Layer 9 of a small transformer language model trained on English Wikipedia (15 layers, counted from 0, width 128).
A neuron's activation on a vector x is GELU(gate . x) times (in . x), where the dot is the dot product.
The model reads these tokens: ":" "\n" "\n" "S" "ing" "ing" " national" " an" "th" "em" " is" " the" " f" "und" "a"

The vector x that enters this layer's MLP at each token. A number n stands for (n - 128) times 0.021.
0 ":": 86, 99, 90, 160, 117, 107, 158, 91, 168, 86, 98, 152, 137, 159, 87, 106, 146, 39, 166, 103, 112, 135, 106, 90, 160, 142, 147, 185, 92, 147, 111, 173, 117, 166, 156, 166, 154, 166, 57, 139, 37, 137, 159, 165, 127, 147, 116, 75, 140, 115, 130, 134, 99, 118, 124, 82, 85, 133, 124, 145, 134, 163, 157, 172, 86, 74, 111, 117, 127, 136, 129, 151, 115, 77, 126, 201, 151, 211, 172, 176, 128, 170, 111, 53, 173, 131, 61, 137, 131, 44, 128, 148, 82, 141, 180, 173, 131, 104, 74, 135, 105, 171, 127, 114, 87, 176, 146, 23, 113, 161, 69, 146, 120, 128, 65, 94, 29, 93, 107, 140, 150, 131, 133, 140, 168, 134, 140, 128
1 "\n": 85, 108, 117, 177, 121, 103, 100, 87, 82, 130, 111, 65, 190, 101, 72, 74, 205, 130, 141, 62, 140, 118, 105, 63, 122, 130, 159, 211, 176, 147, 116, 123, 92, 136, 176, 151, 102, 108, 47, 150, 117, 154, 164, 136, 178, 202, 122, 86, 103, 96, 139, 101, 90, 102, 167, 89, 88, 188, 138, 188, 154, 117, 103, 187, 77, 77, 104, 48, 141, 131, 93, 177, 109, 105, 157, 163, 134, 187, 173, 179, 130, 200, 150, 131, 104, 151, 129, 189, 78, 111, 109, 144, 115, 120, 122, 149, 146, 47, 104, 102, 117, 159, 123, 96, 137, 146, 117, 128, 162, 94, 72, 141, 154, 112, 141, 125, 102, 119, 149, 175, 148, 113, 101, 100, 126, 144, 135, 173
2 "\n": 66, 130, 125, 211, 129, 106, 133, 107, 132, 100, 125, 52, 168, 102, 83, 58, 168, 102, 98, 98, 120, 143, 86, 99, 147, 115, 194, 202, 115, 177, 142, 128, 103, 162, 182, 145, 105, 122, 47, 159, 113, 136, 190, 164, 160, 170, 111, 78, 124, 119, 131, 140, 125, 149, 137, 78, 83, 148, 140, 186, 135, 111, 97, 129, 17, 70, 89, 59, 141, 144, 124, 155, 113, 101, 143, 170, 141, 145, 186, 169, 100, 215, 151, 131, 118, 182, 145, 189, 80, 60, 115, 133, 72, 131, 163, 150, 154, 96, 143, 131, 109, 164, 126, 78, 124, 140, 125, 79, 149, 157, 68, 129, 138, 120, 84, 141, 81, 135, 132, 142, 156, 167, 103, 123, 159, 105, 121, 136
3 "S": 99, 116, 101, 157, 56, 104, 133, 130, 80, 148, 109, 64, 118, 68, 57, 50, 135, 88, 169, 77, 171, 178, 89, 123, 146, 133, 127, 105, 138, 138, 86, 122, 146, 114, 117, 64, 159, 143, 79, 144, 80, 147, 168, 155, 163, 142, 160, 125, 145, 120, 195, 139, 182, 124, 126, 75, 80, 180, 142, 154, 92, 117, 98, 168, 84, 134, 84, 88, 67, 128, 200, 121, 69, 60, 142, 139, 143, 98, 204, 167, 90, 121, 147, 101, 107, 104, 128, 133, 86, 116, 135, 179, 105, 171, 91, 154, 144, 110, 141, 151, 112, 145, 121, 129, 130, 126, 120, 88, 145, 120, 42, 142, 96, 132, 113, 95, 119, 156, 107, 119, 137, 119, 90, 145, 183, 81, 186, 125
4 "ing": 113, 102, 135, 160, 113, 148, 179, 88, 152, 139, 60, 64, 113, 104, 66, 72, 103, 171, 153, 128, 138, 150, 131, 75, 49, 122, 75, 157, 105, 100, 101, 61, 158, 113, 137, 120, 170, 150, 54, 110, 134, 95, 145, 135, 123, 111, 134, 158, 125, 168, 171, 85, 101, 73, 97, 95, 126, 152, 120, 156, 57, 98, 169, 166, 64, 127, 116, 135, 138, 142, 133, 102, 63, 133, 170, 156, 169, 164, 148, 123, 97, 178, 162, 99, 87, 130, 124, 108, 118, 139, 156, 147, 69, 196, 83, 167, 121, 85, 205, 91, 170, 132, 189, 133, 77, 130, 116, 89, 108, 115, 59, 121, 152, 134, 117, 128, 105, 181, 118, 185, 134, 105, 100, 180, 94, 100, 241, 147
5 "ing": 82, 99, 89, 137, 76, 153, 153, 62, 120, 133, 81, 110, 134, 123, 87, 66, 139, 161, 151, 113, 120, 111, 126, 75, 92, 103, 44, 145, 111, 72, 105, 57, 154, 77, 149, 143, 166, 147, 75, 122, 134, 100, 156, 122, 146, 112, 185, 156, 115, 117, 151, 60, 79, 102, 104, 85, 134, 150, 132, 194, 92, 118, 130, 161, 70, 112, 112, 151, 116, 177, 150, 100, 98, 112, 182, 142, 105, 184, 111, 130, 106, 201, 154, 85, 78, 97, 109, 97, 130, 110, 164, 146, 89, 161, 84, 171, 115, 93, 171, 135, 131, 152, 207, 146, 88, 143, 118, 113, 106, 128, 64, 92, 185, 120, 123, 123, 128, 172, 140, 187, 143, 99, 84, 164, 99, 92, 227, 137
6 " national": 104, 126, 52, 110, 110, 103, 129, 149, 117, 116, 66, 127, 121, 161, 91, 93, 182, 98, 83, 122, 102, 162, 146, 100, 103, 110, 163, 167, 112, 172, 141, 159, 106, 138, 169, 141, 175, 148, 57, 75, 114, 110, 160, 162, 173, 170, 179, 108, 98, 42, 146, 69, 131, 160, 82, 63, 193, 170, 108, 208, 165, 122, 107, 166, 80, 130, 105, 188, 112, 141, 155, 97, 136, 96, 171, 140, 99, 156, 146, 176, 75, 200, 153, 80, 96, 127, 191, 149, 145, 102, 167, 112, 143, 129, 126, 106, 70, 119, 116, 133, 80, 91, 171, 165, 121, 137, 100, 185, 111, 110, 93, 101, 154, 139, 144, 137, 129, 142, 118, 185, 120, 90, 98, 127, 120, 88, 215, 86
7 " an": 119, 123, 161, 128, 132, 125, 44, 189, 124, 137, 107, 102, 199, 110, 69, 64, 127, 84, 99, 69, 134, 170, 96, 86, 139, 52, 156, 126, 100, 67, 77, 156, 128, 147, 144, 112, 102, 181, 91, 97, 132, 177, 174, 184, 119, 125, 139, 49, 107, 66, 158, 85, 106, 129, 94, 110, 134, 155, 95, 97, 157, 152, 136, 166, 106, 146, 79, 194, 51, 133, 151, 200, 77, 80, 149, 169, 131, 182, 134, 193, 115, 194, 154, 103, 103, 140, 135, 119, 77, 134, 109, 105, 51, 118, 105, 111, 130, 164, 152, 132, 30, 99, 154, 138, 126, 106, 72, 166, 122, 140, 128, 136, 211, 153, 192, 109, 103, 106, 86, 196, 123, 123, 124, 102, 132, 118, 165, 195
8 "th": 101, 117, 128, 169, 136, 90, 127, 146, 104, 82, 116, 61, 116, 61, 58, 64, 93, 125, 127, 73, 158, 107, 116, 139, 79, 116, 130, 129, 121, 63, 140, 123, 135, 145, 147, 55, 146, 146, 76, 97, 119, 147, 170, 178, 160, 118, 57, 82, 73, 78, 41, 106, 110, 91, 105, 88, 133, 121, 83, 125, 173, 133, 152, 113, 124, 118, 192, 108, 79, 187, 93, 159, 117, 140, 118, 155, 142, 171, 165, 126, 123, 164, 83, 187, 137, 125, 119, 114, 77, 103, 132, 179, 25, 147, 114, 128, 85, 92, 162, 102, 91, 107, 171, 177, 151, 105, 129, 122, 70, 123, 87, 132, 180, 118, 138, 84, 102, 136, 128, 195, 197, 140, 171, 140, 96, 110, 159, 137
9 "em": 39, 114, 97, 145, 85, 87, 103, 75, 75, 83, 118, 88, 76, 110, 74, 121, 97, 168, 109, 91, 136, 170, 104, 128, 81, 48, 184, 127, 168, 118, 74, 98, 128, 133, 145, 123, 168, 130, 55, 117, 100, 121, 149, 129, 129, 135, 121, 129, 76, 55, 109, 124, 87, 139, 142, 48, 97, 79, 112, 171, 192, 149, 120, 141, 100, 116, 147, 86, 129, 174, 104, 112, 105, 79, 156, 173, 123, 140, 101, 162, 108, 139, 133, 129, 131, 136, 117, 136, 94, 91, 108, 135, 73, 158, 114, 93, 75, 122, 74, 118, 61, 161, 189, 219, 128, 72, 97, 132, 112, 134, 91, 156, 97, 143, 130, 112, 152, 161, 122, 205, 151, 156, 145, 93, 104, 138, 155, 141
10 " is": 98, 143, 133, 150, 102, 139, 127, 139, 140, 129, 125, 90, 121, 104, 78, 72, 107, 164, 159, 53, 146, 150, 143, 101, 116, 133, 193, 153, 131, 115, 26, 178, 185, 125, 143, 115, 122, 134, 107, 97, 132, 103, 161, 160, 120, 183, 135, 83, 90, 66, 106, 108, 53, 107, 109, 87, 143, 104, 127, 157, 126, 183, 91, 156, 142, 146, 87, 100, 122, 154, 164, 134, 94, 159, 153, 147, 108, 184, 114, 159, 60, 167, 137, 107, 157, 128, 131, 167, 82, 128, 139, 133, 114, 117, 148, 161, 138, 149, 142, 95, 76, 157, 158, 164, 98, 118, 105, 93, 125, 95, 100, 158, 94, 92, 73, 99, 99, 136, 68, 163, 83, 61, 172, 138, 131, 147, 152, 156
11 " the": 36, 106, 114, 173, 136, 106, 108, 130, 138, 131, 133, 117, 167, 142, 84, 48, 132, 93, 121, 103, 116, 151, 144, 129, 152, 128, 177, 164, 136, 130, 78, 144, 95, 131, 119, 152, 113, 153, 80, 126, 96, 125, 161, 178, 124, 108, 151, 107, 63, 51, 159, 165, 67, 122, 118, 73, 134, 130, 128, 119, 160, 110, 118, 96, 101, 109, 105, 105, 142, 124, 189, 112, 103, 140, 142, 136, 128, 217, 153, 176, 112, 246, 86, 113, 95, 137, 94, 116, 44, 133, 112, 175, 106, 150, 139, 156, 76, 180, 173, 80, 87, 149, 151, 76, 101, 146, 99, 108, 148, 111, 50, 113, 150, 164, 89, 164, 112, 116, 134, 172, 145, 93, 153, 129, 144, 122, 158, 153
12 " f": 64, 110, 58, 132, 108, 137, 202, 159, 146, 132, 129, 120, 112, 73, 50, 88, 142, 119, 133, 186, 94, 129, 83, 153, 104, 150, 141, 195, 110, 60, 107, 106, 148, 115, 139, 80, 118, 129, 116, 142, 70, 123, 228, 166, 157, 151, 138, 89, 160, 105, 128, 88, 131, 156, 124, 96, 96, 122, 105, 139, 142, 113, 142, 113, 137, 94, 91, 122, 83, 127, 156, 125, 84, 152, 128, 164, 181, 102, 56, 197, 69, 111, 144, 183, 193, 99, 152, 177, 95, 120, 117, 105, 61, 120, 60, 140, 123, 116, 150, 102, 133, 195, 182, 86, 159, 89, 141, 181, 132, 126, 79, 75, 206, 121, 75, 143, 92, 187, 92, 143, 166, 105, 151, 99, 118, 151, 167, 116
13 "und": 116, 91, 130, 136, 139, 86, 163, 119, 141, 152, 76, 164, 63, 127, 56, 137, 109, 154, 76, 147, 166, 123, 99, 116, 73, 144, 165, 130, 143, 85, 109, 122, 108, 81, 70, 126, 156, 153, 129, 107, 167, 95, 207, 178, 124, 146, 153, 160, 179, 145, 162, 90, 106, 98, 107, 50, 131, 108, 125, 101, 45, 121, 154, 163, 110, 78, 125, 146, 135, 140, 73, 145, 97, 65, 109, 110, 131, 136, 100, 180, 117, 143, 103, 159, 115, 117, 142, 117, 98, 138, 137, 146, 85, 163, 117, 117, 111, 56, 96, 156, 101, 184, 186, 177, 63, 133, 134, 102, 116, 110, 51, 70, 215, 155, 101, 157, 117, 128, 79, 165, 169, 94, 129, 96, 97, 111, 186, 122
14 "a": 119, 109, 97, 132, 112, 117, 151, 117, 151, 135, 51, 135, 157, 130, 65, 146, 153, 203, 133, 121, 160, 99, 133, 147, 117, 107, 201, 99, 127, 83, 122, 92, 158, 182, 146, 98, 143, 111, 94, 115, 106, 132, 205, 173, 145, 146, 231, 147, 151, 107, 85, 135, 90, 189, 118, 98, 140, 163, 158, 103, 100, 147, 105, 105, 115, 134, 83, 179, 143, 109, 136, 101, 116, 56, 79, 137, 127, 158, 103, 149, 114, 192, 166, 103, 183, 101, 125, 121, 80, 69, 181, 135, 117, 144, 77, 96, 136, 131, 88, 147, 81, 133, 170, 146, 101, 164, 156, 183, 133, 176, 74, 79, 166, 131, 145, 128, 112, 158, 122, 156, 143, 89, 198, 102, 101, 138, 147, 145

Each question shows the input weights of one neuron of the MLP. A number n stands for (n - 128) times 0.0093.

n503 gate: 120, 134, 140, 140, 83, 140, 125, 142, 120, 121, 154, 155, 169, 137, 123, 124, 99, 105, 89, 154, 124, 169, 68, 171, 127, 138, 130, 145, 143, 154, 131, 95, 152, 134, 149, 139, 179, 115, 125, 118, 125, 85, 87, 101, 115, 163, 146, 143, 125, 162, 166, 134, 130, 168, 166, 115, 132, 132, 127, 127, 136, 129, 125, 122, 111, 122, 118, 146, 131, 117, 89, 148, 162, 161, 152, 110, 140, 122, 119, 120, 119, 129, 99, 94, 134, 162, 122, 100, 153, 158, 93, 123, 104, 102, 102, 107, 136, 121, 150, 136, 132, 150, 118, 126, 129, 89, 196, 114, 162, 172, 102, 123, 92, 131, 152, 149, 121, 115, 129, 122, 143, 96, 139, 153, 129, 94, 142, 143
n503 in: 149, 124, 125, 153, 121, 76, 118, 114, 143, 123, 103, 132, 126, 161, 138, 136, 74, 127, 76, 101, 70, 88, 150, 145, 131, 157, 150, 127, 157, 162, 138, 144, 132, 174, 139, 140, 139, 129, 93, 125, 75, 107, 81, 156, 80, 169, 137, 137, 103, 165, 109, 167, 138, 123, 66, 117, 147, 144, 128, 117, 110, 126, 103, 133, 163, 154, 122, 157, 149, 166, 95, 172, 96, 99, 103, 136, 122, 162, 108, 156, 84, 74, 145, 173, 109, 106, 172, 175, 120, 137, 120, 138, 159, 119, 124, 128, 149, 116, 132, 122, 119, 106, 140, 125, 104, 113, 150, 82, 144, 87, 153, 143, 136, 133, 116, 168, 162, 124, 113, 87, 161, 108, 130, 123, 123, 139, 155, 123
On which token does it fire most, and how strongly? 5 "ing", at about 0.53

n94 gate: 124, 115, 129, 147, 114, 177, 157, 106, 123, 99, 124, 153, 99, 105, 161, 153, 96, 117, 132, 136, 88, 99, 113, 127, 128, 166, 86, 95, 100, 140, 158, 114, 118, 134, 133, 112, 108, 115, 111, 101, 106, 134, 98, 94, 143, 141, 132, 74, 137, 112, 127, 99, 104, 109, 184, 138, 144, 161, 121, 146, 115, 100, 136, 179, 130, 150, 113, 119, 112, 130, 99, 104, 135, 129, 137, 115, 117, 129, 116, 97, 124, 101, 107, 152, 133, 89, 104, 141, 127, 120, 99, 165, 101, 131, 109, 142, 128, 137, 122, 151, 84, 144, 101, 147, 140, 120, 117, 124, 136, 78, 114, 142, 112, 130, 140, 116, 193, 111, 166, 142, 174, 155, 122, 135, 163, 115, 146, 104
n94 in: 158, 139, 113, 114, 117, 132, 186, 147, 118, 130, 97, 121, 136, 113, 73, 76, 141, 98, 111, 137, 145, 80, 159, 177, 118, 133, 129, 97, 146, 152, 128, 110, 117, 107, 67, 147, 119, 98, 99, 136, 124, 142, 104, 124, 154, 119, 121, 155, 89, 141, 83, 120, 131, 163, 133, 106, 90, 162, 78, 126, 144, 136, 120, 104, 151, 155, 109, 125, 125, 177, 156, 154, 174, 128, 153, 171, 120, 91, 181, 99, 166, 169, 155, 126, 90, 119, 126, 141, 147, 164, 85, 124, 84, 112, 92, 125, 149, 131, 140, 113, 133, 141, 131, 142, 131, 153, 140, 94, 132, 155, 109, 157, 172, 103, 84, 113, 131, 113, 129, 152, 110, 129, 155, 116, 110, 97, 112, 146
Its three highest activations, in order, are on tokens 8 "th", 5 "ing", 3 "S"

n455 gate: 147, 118, 131, 137, 143, 148, 75, 109, 128, 166, 162, 159, 107, 135, 132, 120, 126, 90, 147, 144, 131, 161, 123, 88, 80, 98, 132, 129, 146, 73, 109, 122, 149, 143, 106, 115, 94, 131, 116, 169, 108, 172, 109, 126, 88, 161, 131, 170, 150, 107, 146, 129, 173, 111, 103, 129, 150, 116, 172, 138, 61, 93, 117, 109, 115, 123, 112, 124, 143, 120, 113, 68, 171, 128, 132, 135, 131, 130, 124, 96, 146, 114, 174, 135, 123, 109, 129, 119, 135, 143, 163, 109, 156, 100, 96, 94, 142, 109, 131, 157, 139, 142, 142, 118, 110, 107, 122, 100, 109, 110, 79, 160, 82, 114, 147, 115, 138, 114, 115, 91, 124, 83, 114, 100, 159, 170, 120, 94
n455 in: 83, 172, 154, 84, 120, 103, 99, 49, 125, 122, 131, 116, 165, 156, 109, 115, 114, 97, 126, 163, 161, 98, 103, 113, 111, 58, 109, 177, 93, 112, 104, 161, 122, 117, 90, 58, 145, 100, 179, 71, 107, 151, 97, 115, 140, 89, 135, 149, 96, 143, 128, 105, 169, 89, 125, 166, 149, 143, 86, 181, 116, 138, 92, 154, 144, 123, 114, 135, 123, 112, 87, 110, 135, 118, 152, 184, 140, 121, 144, 107, 98, 137, 142, 171, 77, 106, 134, 165, 107, 144, 87, 113, 94, 70, 132, 158, 161, 96, 154, 144, 109, 104, 143, 148, 130, 91, 117, 125, 122, 118, 136, 154, 158, 167, 151, 157, 109, 135, 125, 126, 94, 101, 137, 114, 140, 136, 156, 149
On which two tokens does it fire most, strongest first? 3 "S", 4 "ing"

n359 gate: 137, 116, 143, 112, 128, 129, 117, 117, 124, 127, 148, 99, 109, 171, 116, 133, 133, 137, 122, 117, 124, 143, 115, 141, 121, 151, 113, 111, 123, 127, 141, 126, 121, 131, 108, 114, 132, 117, 141, 130, 96, 128, 122, 127, 112, 152, 118, 120, 149, 145, 157, 133, 109, 154, 105, 110, 148, 148, 150, 84, 141, 160, 160, 122, 125, 140, 122, 138, 137, 124, 106, 125, 112, 89, 139, 113, 124, 153, 155, 129, 123, 115, 118, 144, 118, 179, 99, 113, 158, 115, 132, 154, 109, 112, 119, 95, 130, 122, 96, 106, 141, 125, 147, 132, 145, 145, 130, 144, 156, 124, 125, 109, 124, 102, 134, 119, 117, 131, 121, 140, 136, 138, 125, 146, 138, 119, 111, 114
n359 in: 111, 150, 126, 131, 145, 124, 168, 147, 109, 98, 164, 152, 88, 119, 112, 159, 128, 121, 129, 148, 137, 119, 118, 129, 128, 79, 129, 118, 142, 132, 115, 132, 120, 147, 153, 157, 136, 160, 163, 135, 131, 129, 92, 113, 132, 96, 138, 130, 121, 142, 137, 137, 141, 82, 127, 122, 119, 129, 110, 123, 116, 126, 130, 140, 114, 121, 155, 114, 145, 122, 146, 134, 156, 143, 148, 119, 96, 125, 113, 137, 105, 144, 132, 147, 127, 131, 126, 138, 138, 117, 139, 116, 124, 140, 126, 118, 119, 135, 121, 110, 124, 115, 93, 150, 87, 140, 122, 134, 133, 121, 136, 88, 124, 130, 98, 151, 126, 127, 130, 159, 127, 136, 172, 135, 139, 133, 138, 188
It fires most on token 13 "und"

n293 gate: 95, 167, 126, 100, 173, 92, 118, 123, 113, 129, 146, 107, 155, 120, 175, 138, 120, 109, 102, 140, 107, 130, 147, 131, 181, 130, 106, 105, 70, 175, 141, 105, 93, 137, 122, 123, 85, 126, 119, 84, 127, 105, 162, 102, 121, 184, 138, 92, 128, 122, 119, 174, 146, 118, 165, 118, 103, 167, 80, 105, 130, 160, 168, 106, 114, 123, 101, 133, 116, 153, 148, 109, 159, 169, 126, 151, 111, 98, 93, 119, 128, 109, 110, 116, 149, 99, 153, 129, 120, 74, 142, 131, 104, 91, 145, 130, 137, 201, 112, 167, 112, 146, 124, 170, 161, 124, 112, 134, 123, 127, 146, 124, 93, 142, 130, 123, 141, 114, 81, 95, 123, 123, 89, 106, 107, 149, 117, 141
n293 in: 90, 160, 102, 95, 81, 151, 135, 107, 103, 75, 157, 133, 151, 110, 126, 135, 153, 99, 142, 72, 140, 85, 186, 61, 157, 130, 110, 134, 184, 75, 153, 91, 94, 140, 116, 126, 124, 166, 131, 91, 111, 122, 116, 130, 179, 105, 125, 150, 122, 131, 134, 80, 147, 126, 56, 125, 158, 145, 141, 170, 142, 124, 122, 144, 127, 113, 185, 81, 102, 79, 149, 186, 137, 142, 101, 163, 149, 122, 129, 88, 112, 87, 114, 151, 131, 140, 101, 110, 167, 128, 102, 134, 117, 114, 88, 121, 78, 136, 130, 138, 167, 144, 174, 120, 151, 148, 130, 152, 131, 170, 142, 164, 119, 142, 102, 114, 148, 113, 113, 131, 138, 139, 127, 138, 116, 124, 140, 123
Its three highest activations, in order, are on tokens 10 " is", 14 "a", 11 " the"

n45 gate: 125, 110, 98, 139, 178, 112, 98, 139, 115, 128, 119, 140, 163, 203, 115, 151, 168, 129, 154, 105, 140, 151, 106, 153, 164, 111, 136, 115, 75, 166, 203, 114, 150, 95, 97, 126, 141, 126, 124, 139, 178, 80, 66, 102, 120, 173, 120, 119, 99, 150, 178, 105, 168, 154, 103, 157, 133, 145, 135, 159, 113, 107, 171, 114, 128, 186, 136, 170, 165, 123, 120, 117, 193, 94, 146, 102, 176, 172, 133, 145, 125, 118, 80, 121, 116, 177, 130, 116, 119, 171, 100, 136, 149, 134, 128, 115, 134, 127, 153, 120, 177, 121, 121, 139, 137, 119, 149, 109, 111, 142, 104, 140, 90, 115, 121, 142, 132, 111, 160, 143, 91, 180, 104, 151, 120, 148, 149, 140
n45 in: 101, 169, 127, 131, 162, 69, 84, 143, 98, 84, 162, 114, 93, 179, 119, 142, 125, 128, 100, 70, 183, 125, 120, 128, 153, 69, 145, 108, 79, 137, 140, 127, 137, 163, 99, 158, 158, 95, 152, 105, 127, 174, 126, 159, 155, 150, 123, 119, 148, 96, 109, 159, 138, 119, 102, 133, 133, 112, 103, 161, 115, 131, 123, 176, 133, 152, 113, 157, 174, 109, 128, 118, 145, 87, 141, 94, 191, 204, 47, 103, 159, 177, 117, 144, 122, 145, 196, 103, 102, 113, 115, 135, 143, 177, 113, 129, 139, 166, 115, 92, 132, 144, 124, 146, 118, 99, 99, 159, 101, 145, 148, 131, 147, 113, 140, 111, 95, 124, 145, 82, 124, 183, 151, 119, 217, 121, 142, 109
On which two tokens does it fire most, strongest first? 6 " national", 5 "ing"

n307 gate: 173, 133, 170, 112, 164, 89, 111, 87, 125, 85, 135, 158, 118, 90, 95, 83, 137, 123, 117, 132, 124, 104, 143, 115, 125, 105, 112, 137, 150, 121, 113, 89, 169, 136, 116, 161, 112, 131, 110, 127, 125, 137, 125, 96, 108, 131, 139, 141, 121, 113, 122, 178, 141, 113, 149, 125, 112, 124, 120, 115, 127, 148, 85, 125, 111, 153, 135, 164, 127, 132, 128, 118, 115, 117, 124, 182, 138, 190, 115, 144, 180, 138, 125, 146, 129, 158, 161, 156, 148, 128, 148, 134, 151, 135, 102, 120, 103, 85, 179, 152, 104, 103, 102, 107, 128, 122, 128, 120, 132, 108, 165, 179, 139, 110, 150, 103, 130, 149, 97, 87, 137, 127, 129, 114, 131, 140, 141, 117
n307 in: 148, 100, 140, 106, 116, 182, 114, 133, 141, 169, 94, 143, 132, 123, 76, 143, 80, 155, 132, 81, 138, 199, 112, 115, 114, 139, 163, 165, 147, 131, 186, 113, 117, 86, 122, 149, 130, 98, 108, 135, 140, 168, 112, 123, 157, 133, 109, 145, 176, 146, 150, 148, 167, 140, 153, 155, 108, 111, 90, 151, 160, 152, 122, 144, 134, 108, 115, 119, 114, 167, 113, 132, 144, 160, 108, 122, 111, 128, 110, 148, 149, 143, 127, 167, 117, 139, 128, 129, 117, 169, 118, 125, 143, 116, 110, 130, 127, 108, 168, 118, 129, 114, 113, 145, 142, 134, 162, 165, 125, 109, 138, 133, 153, 111, 83, 131, 154, 107, 151, 91, 132, 138, 134, 123, 129, 115, 104, 142
On which token does it fire most, and how strongly? 1 "\n", at about 1.9

n276 gate: 105, 160, 163, 129, 107, 115, 154, 125, 118, 95, 104, 143, 106, 115, 120, 141, 83, 175, 128, 137, 111, 143, 153, 120, 127, 153, 159, 115, 91, 109, 108, 137, 105, 148, 116, 103, 134, 144, 143, 116, 92, 129, 136, 79, 128, 138, 144, 79, 132, 127, 110, 118, 142, 122, 135, 106, 157, 103, 141, 122, 132, 115, 158, 118, 105, 127, 109, 124, 132, 136, 152, 128, 126, 132, 117, 107, 134, 114, 135, 105, 145, 158, 115, 86, 130, 123, 136, 130, 149, 98, 117, 132, 144, 121, 137, 113, 149, 130, 111, 107, 129, 107, 144, 156, 150, 160, 131, 170, 129, 169, 99, 156, 111, 133, 175, 126, 130, 148, 134, 108, 130, 138, 146, 145, 103, 90, 94, 127
n276 in: 116, 170, 123, 122, 161, 110, 100, 134, 165, 107, 98, 142, 119, 157, 88, 97, 111, 112, 105, 134, 117, 120, 113, 112, 124, 155, 111, 119, 150, 133, 109, 151, 104, 81, 124, 138, 98, 115, 148, 93, 129, 101, 135, 127, 67, 133, 147, 81, 135, 150, 118, 132, 179, 110, 141, 135, 145, 103, 117, 69, 133, 111, 100, 158, 112, 172, 116, 102, 128, 124, 130, 100, 185, 137, 143, 155, 106, 142, 127, 121, 142, 121, 141, 91, 123, 113, 130, 135, 107, 126, 134, 127, 136, 108, 117, 143, 89, 115, 174, 163, 147, 94, 108, 126, 122, 82, 90, 170, 127, 104, 117, 130, 137, 130, 124, 127, 106, 129, 137, 129, 135, 138, 143, 103, 121, 107, 131, 113
It fires most on token 6 " national"

n181 gate: 156, 153, 112, 117, 115, 120, 112, 105, 175, 163, 126, 130, 138, 156, 126, 174, 124, 108, 136, 134, 146, 113, 126, 100, 144, 134, 103, 196, 153, 90, 137, 114, 50, 112, 119, 124, 78, 104, 136, 137, 149, 90, 119, 162, 160, 123, 135, 123, 132, 147, 100, 123, 130, 101, 156, 117, 133, 110, 137, 126, 107, 134, 92, 116, 136, 125, 160, 111, 70, 136, 76, 151, 107, 123, 124, 117, 105, 129, 107, 141, 119, 130, 88, 144, 157, 128, 159, 102, 122, 91, 174, 85, 168, 190, 65, 103, 126, 159, 116, 119, 137, 110, 139, 153, 72, 118, 114, 150, 133, 136, 175, 145, 150, 124, 123, 109, 179, 133, 143, 110, 133, 147, 173, 88, 115, 141, 144, 167
n181 in: 161, 127, 123, 122, 183, 155, 159, 113, 175, 124, 122, 128, 116, 102, 135, 124, 156, 215, 111, 115, 163, 107, 152, 148, 111, 122, 80, 126, 113, 144, 142, 136, 109, 108, 59, 159, 99, 114, 122, 156, 97, 155, 159, 133, 152, 160, 120, 142, 87, 129, 99, 126, 122, 116, 115, 103, 142, 96, 144, 104, 119, 128, 83, 158, 108, 103, 150, 149, 102, 146, 114, 73, 69, 118, 139, 87, 100, 121, 130, 130, 83, 148, 142, 154, 73, 173, 141, 139, 130, 102, 77, 87, 111, 93, 167, 144, 160, 142, 138, 120, 157, 152, 150, 130, 119, 135, 131, 178, 83, 156, 122, 156, 129, 113, 156, 140, 109, 81, 113, 110, 126, 138, 102, 122, 133, 130, 160, 143
On which token does it fire most, and how strongly? 13 "und", at about 4.8

n29 gate: 110, 152, 130, 104, 186, 124, 181, 160, 79, 120, 149, 144, 142, 91, 168, 146, 147, 148, 157, 166, 101, 145, 134, 116, 143, 112, 162, 147, 114, 88, 120, 170, 111, 110, 128, 89, 84, 147, 211, 132, 123, 132, 77, 130, 113, 94, 208, 65, 150, 111, 141, 165, 139, 114, 157, 120, 121, 139, 180, 140, 146, 139, 157, 104, 160, 88, 81, 125, 78, 151, 120, 115, 129, 188, 114, 145, 160, 110, 126, 166, 159, 97, 96, 97, 119, 136, 121, 51, 142, 109, 120, 117, 131, 128, 137, 121, 147, 118, 113, 99, 155, 115, 133, 97, 147, 100, 114, 156, 141, 188, 91, 118, 94, 100, 160, 148, 171, 108, 131, 62, 129, 115, 85, 80, 152, 126, 167, 109
n29 in: 78, 135, 199, 178, 134, 114, 84, 133, 152, 111, 115, 145, 135, 184, 130, 155, 113, 120, 135, 160, 121, 146, 154, 154, 148, 139, 97, 39, 84, 137, 125, 111, 122, 108, 130, 119, 140, 129, 117, 127, 123, 152, 181, 151, 118, 205, 59, 119, 124, 109, 143, 151, 132, 181, 128, 124, 75, 167, 87, 130, 92, 158, 107, 142, 148, 132, 115, 153, 135, 130, 112, 117, 118, 135, 116, 114, 143, 149, 83, 119, 117, 133, 141, 132, 146, 104, 116, 156, 123, 84, 147, 183, 107, 108, 114, 145, 98, 114, 139, 129, 115, 99, 157, 114, 173, 162, 140, 110, 128, 118, 62, 153, 177, 151, 101, 86, 146, 147, 186, 158, 91, 114, 147, 208, 64, 160, 62, 153
It fires most on token 12 " f"

n475 gate: 111, 114, 86, 177, 170, 135, 94, 107, 122, 100, 130, 149, 141, 133, 164, 114, 152, 201, 152, 133, 93, 113, 141, 89, 167, 107, 114, 182, 158, 152, 104, 158, 83, 144, 140, 183, 107, 131, 104, 128, 169, 125, 157, 78, 90, 132, 100, 104, 105, 133, 150, 140, 155, 181, 176, 103, 151, 117, 142, 95, 126, 195, 122, 91, 161, 109, 116, 82, 124, 150, 88, 121, 123, 140, 92, 112, 166, 119, 191, 161, 174, 140, 163, 159, 152, 135, 118, 151, 123, 184, 133, 112, 143, 158, 148, 154, 130, 74, 87, 158, 181, 110, 91, 105, 120, 129, 133, 146, 124, 153, 153, 145, 159, 72, 127, 85, 144, 106, 138, 132, 117, 132, 110, 77, 180, 102, 107, 165
n475 in: 129, 136, 108, 103, 161, 146, 142, 137, 125, 97, 143, 97, 113, 122, 125, 103, 133, 156, 138, 59, 198, 123, 189, 145, 89, 95, 124, 150, 125, 125, 130, 187, 112, 123, 131, 141, 75, 99, 139, 152, 165, 121, 148, 91, 129, 157, 145, 101, 159, 143, 128, 161, 144, 133, 176, 128, 68, 162, 159, 111, 173, 162, 160, 92, 122, 73, 85, 115, 94, 137, 85, 97, 142, 82, 113, 169, 130, 151, 106, 133, 172, 143, 141, 134, 137, 147, 124, 136, 171, 127, 142, 115, 55, 141, 152, 128, 116, 78, 143, 141, 139, 125, 124, 76, 139, 110, 144, 73, 78, 134, 128, 126, 129, 112, 105, 137, 153, 178, 143, 90, 187, 148, 100, 98, 119, 114, 138, 98
Its three highest activations, in order, are on tokens 1 "\n", 2 "\n", 0 ":"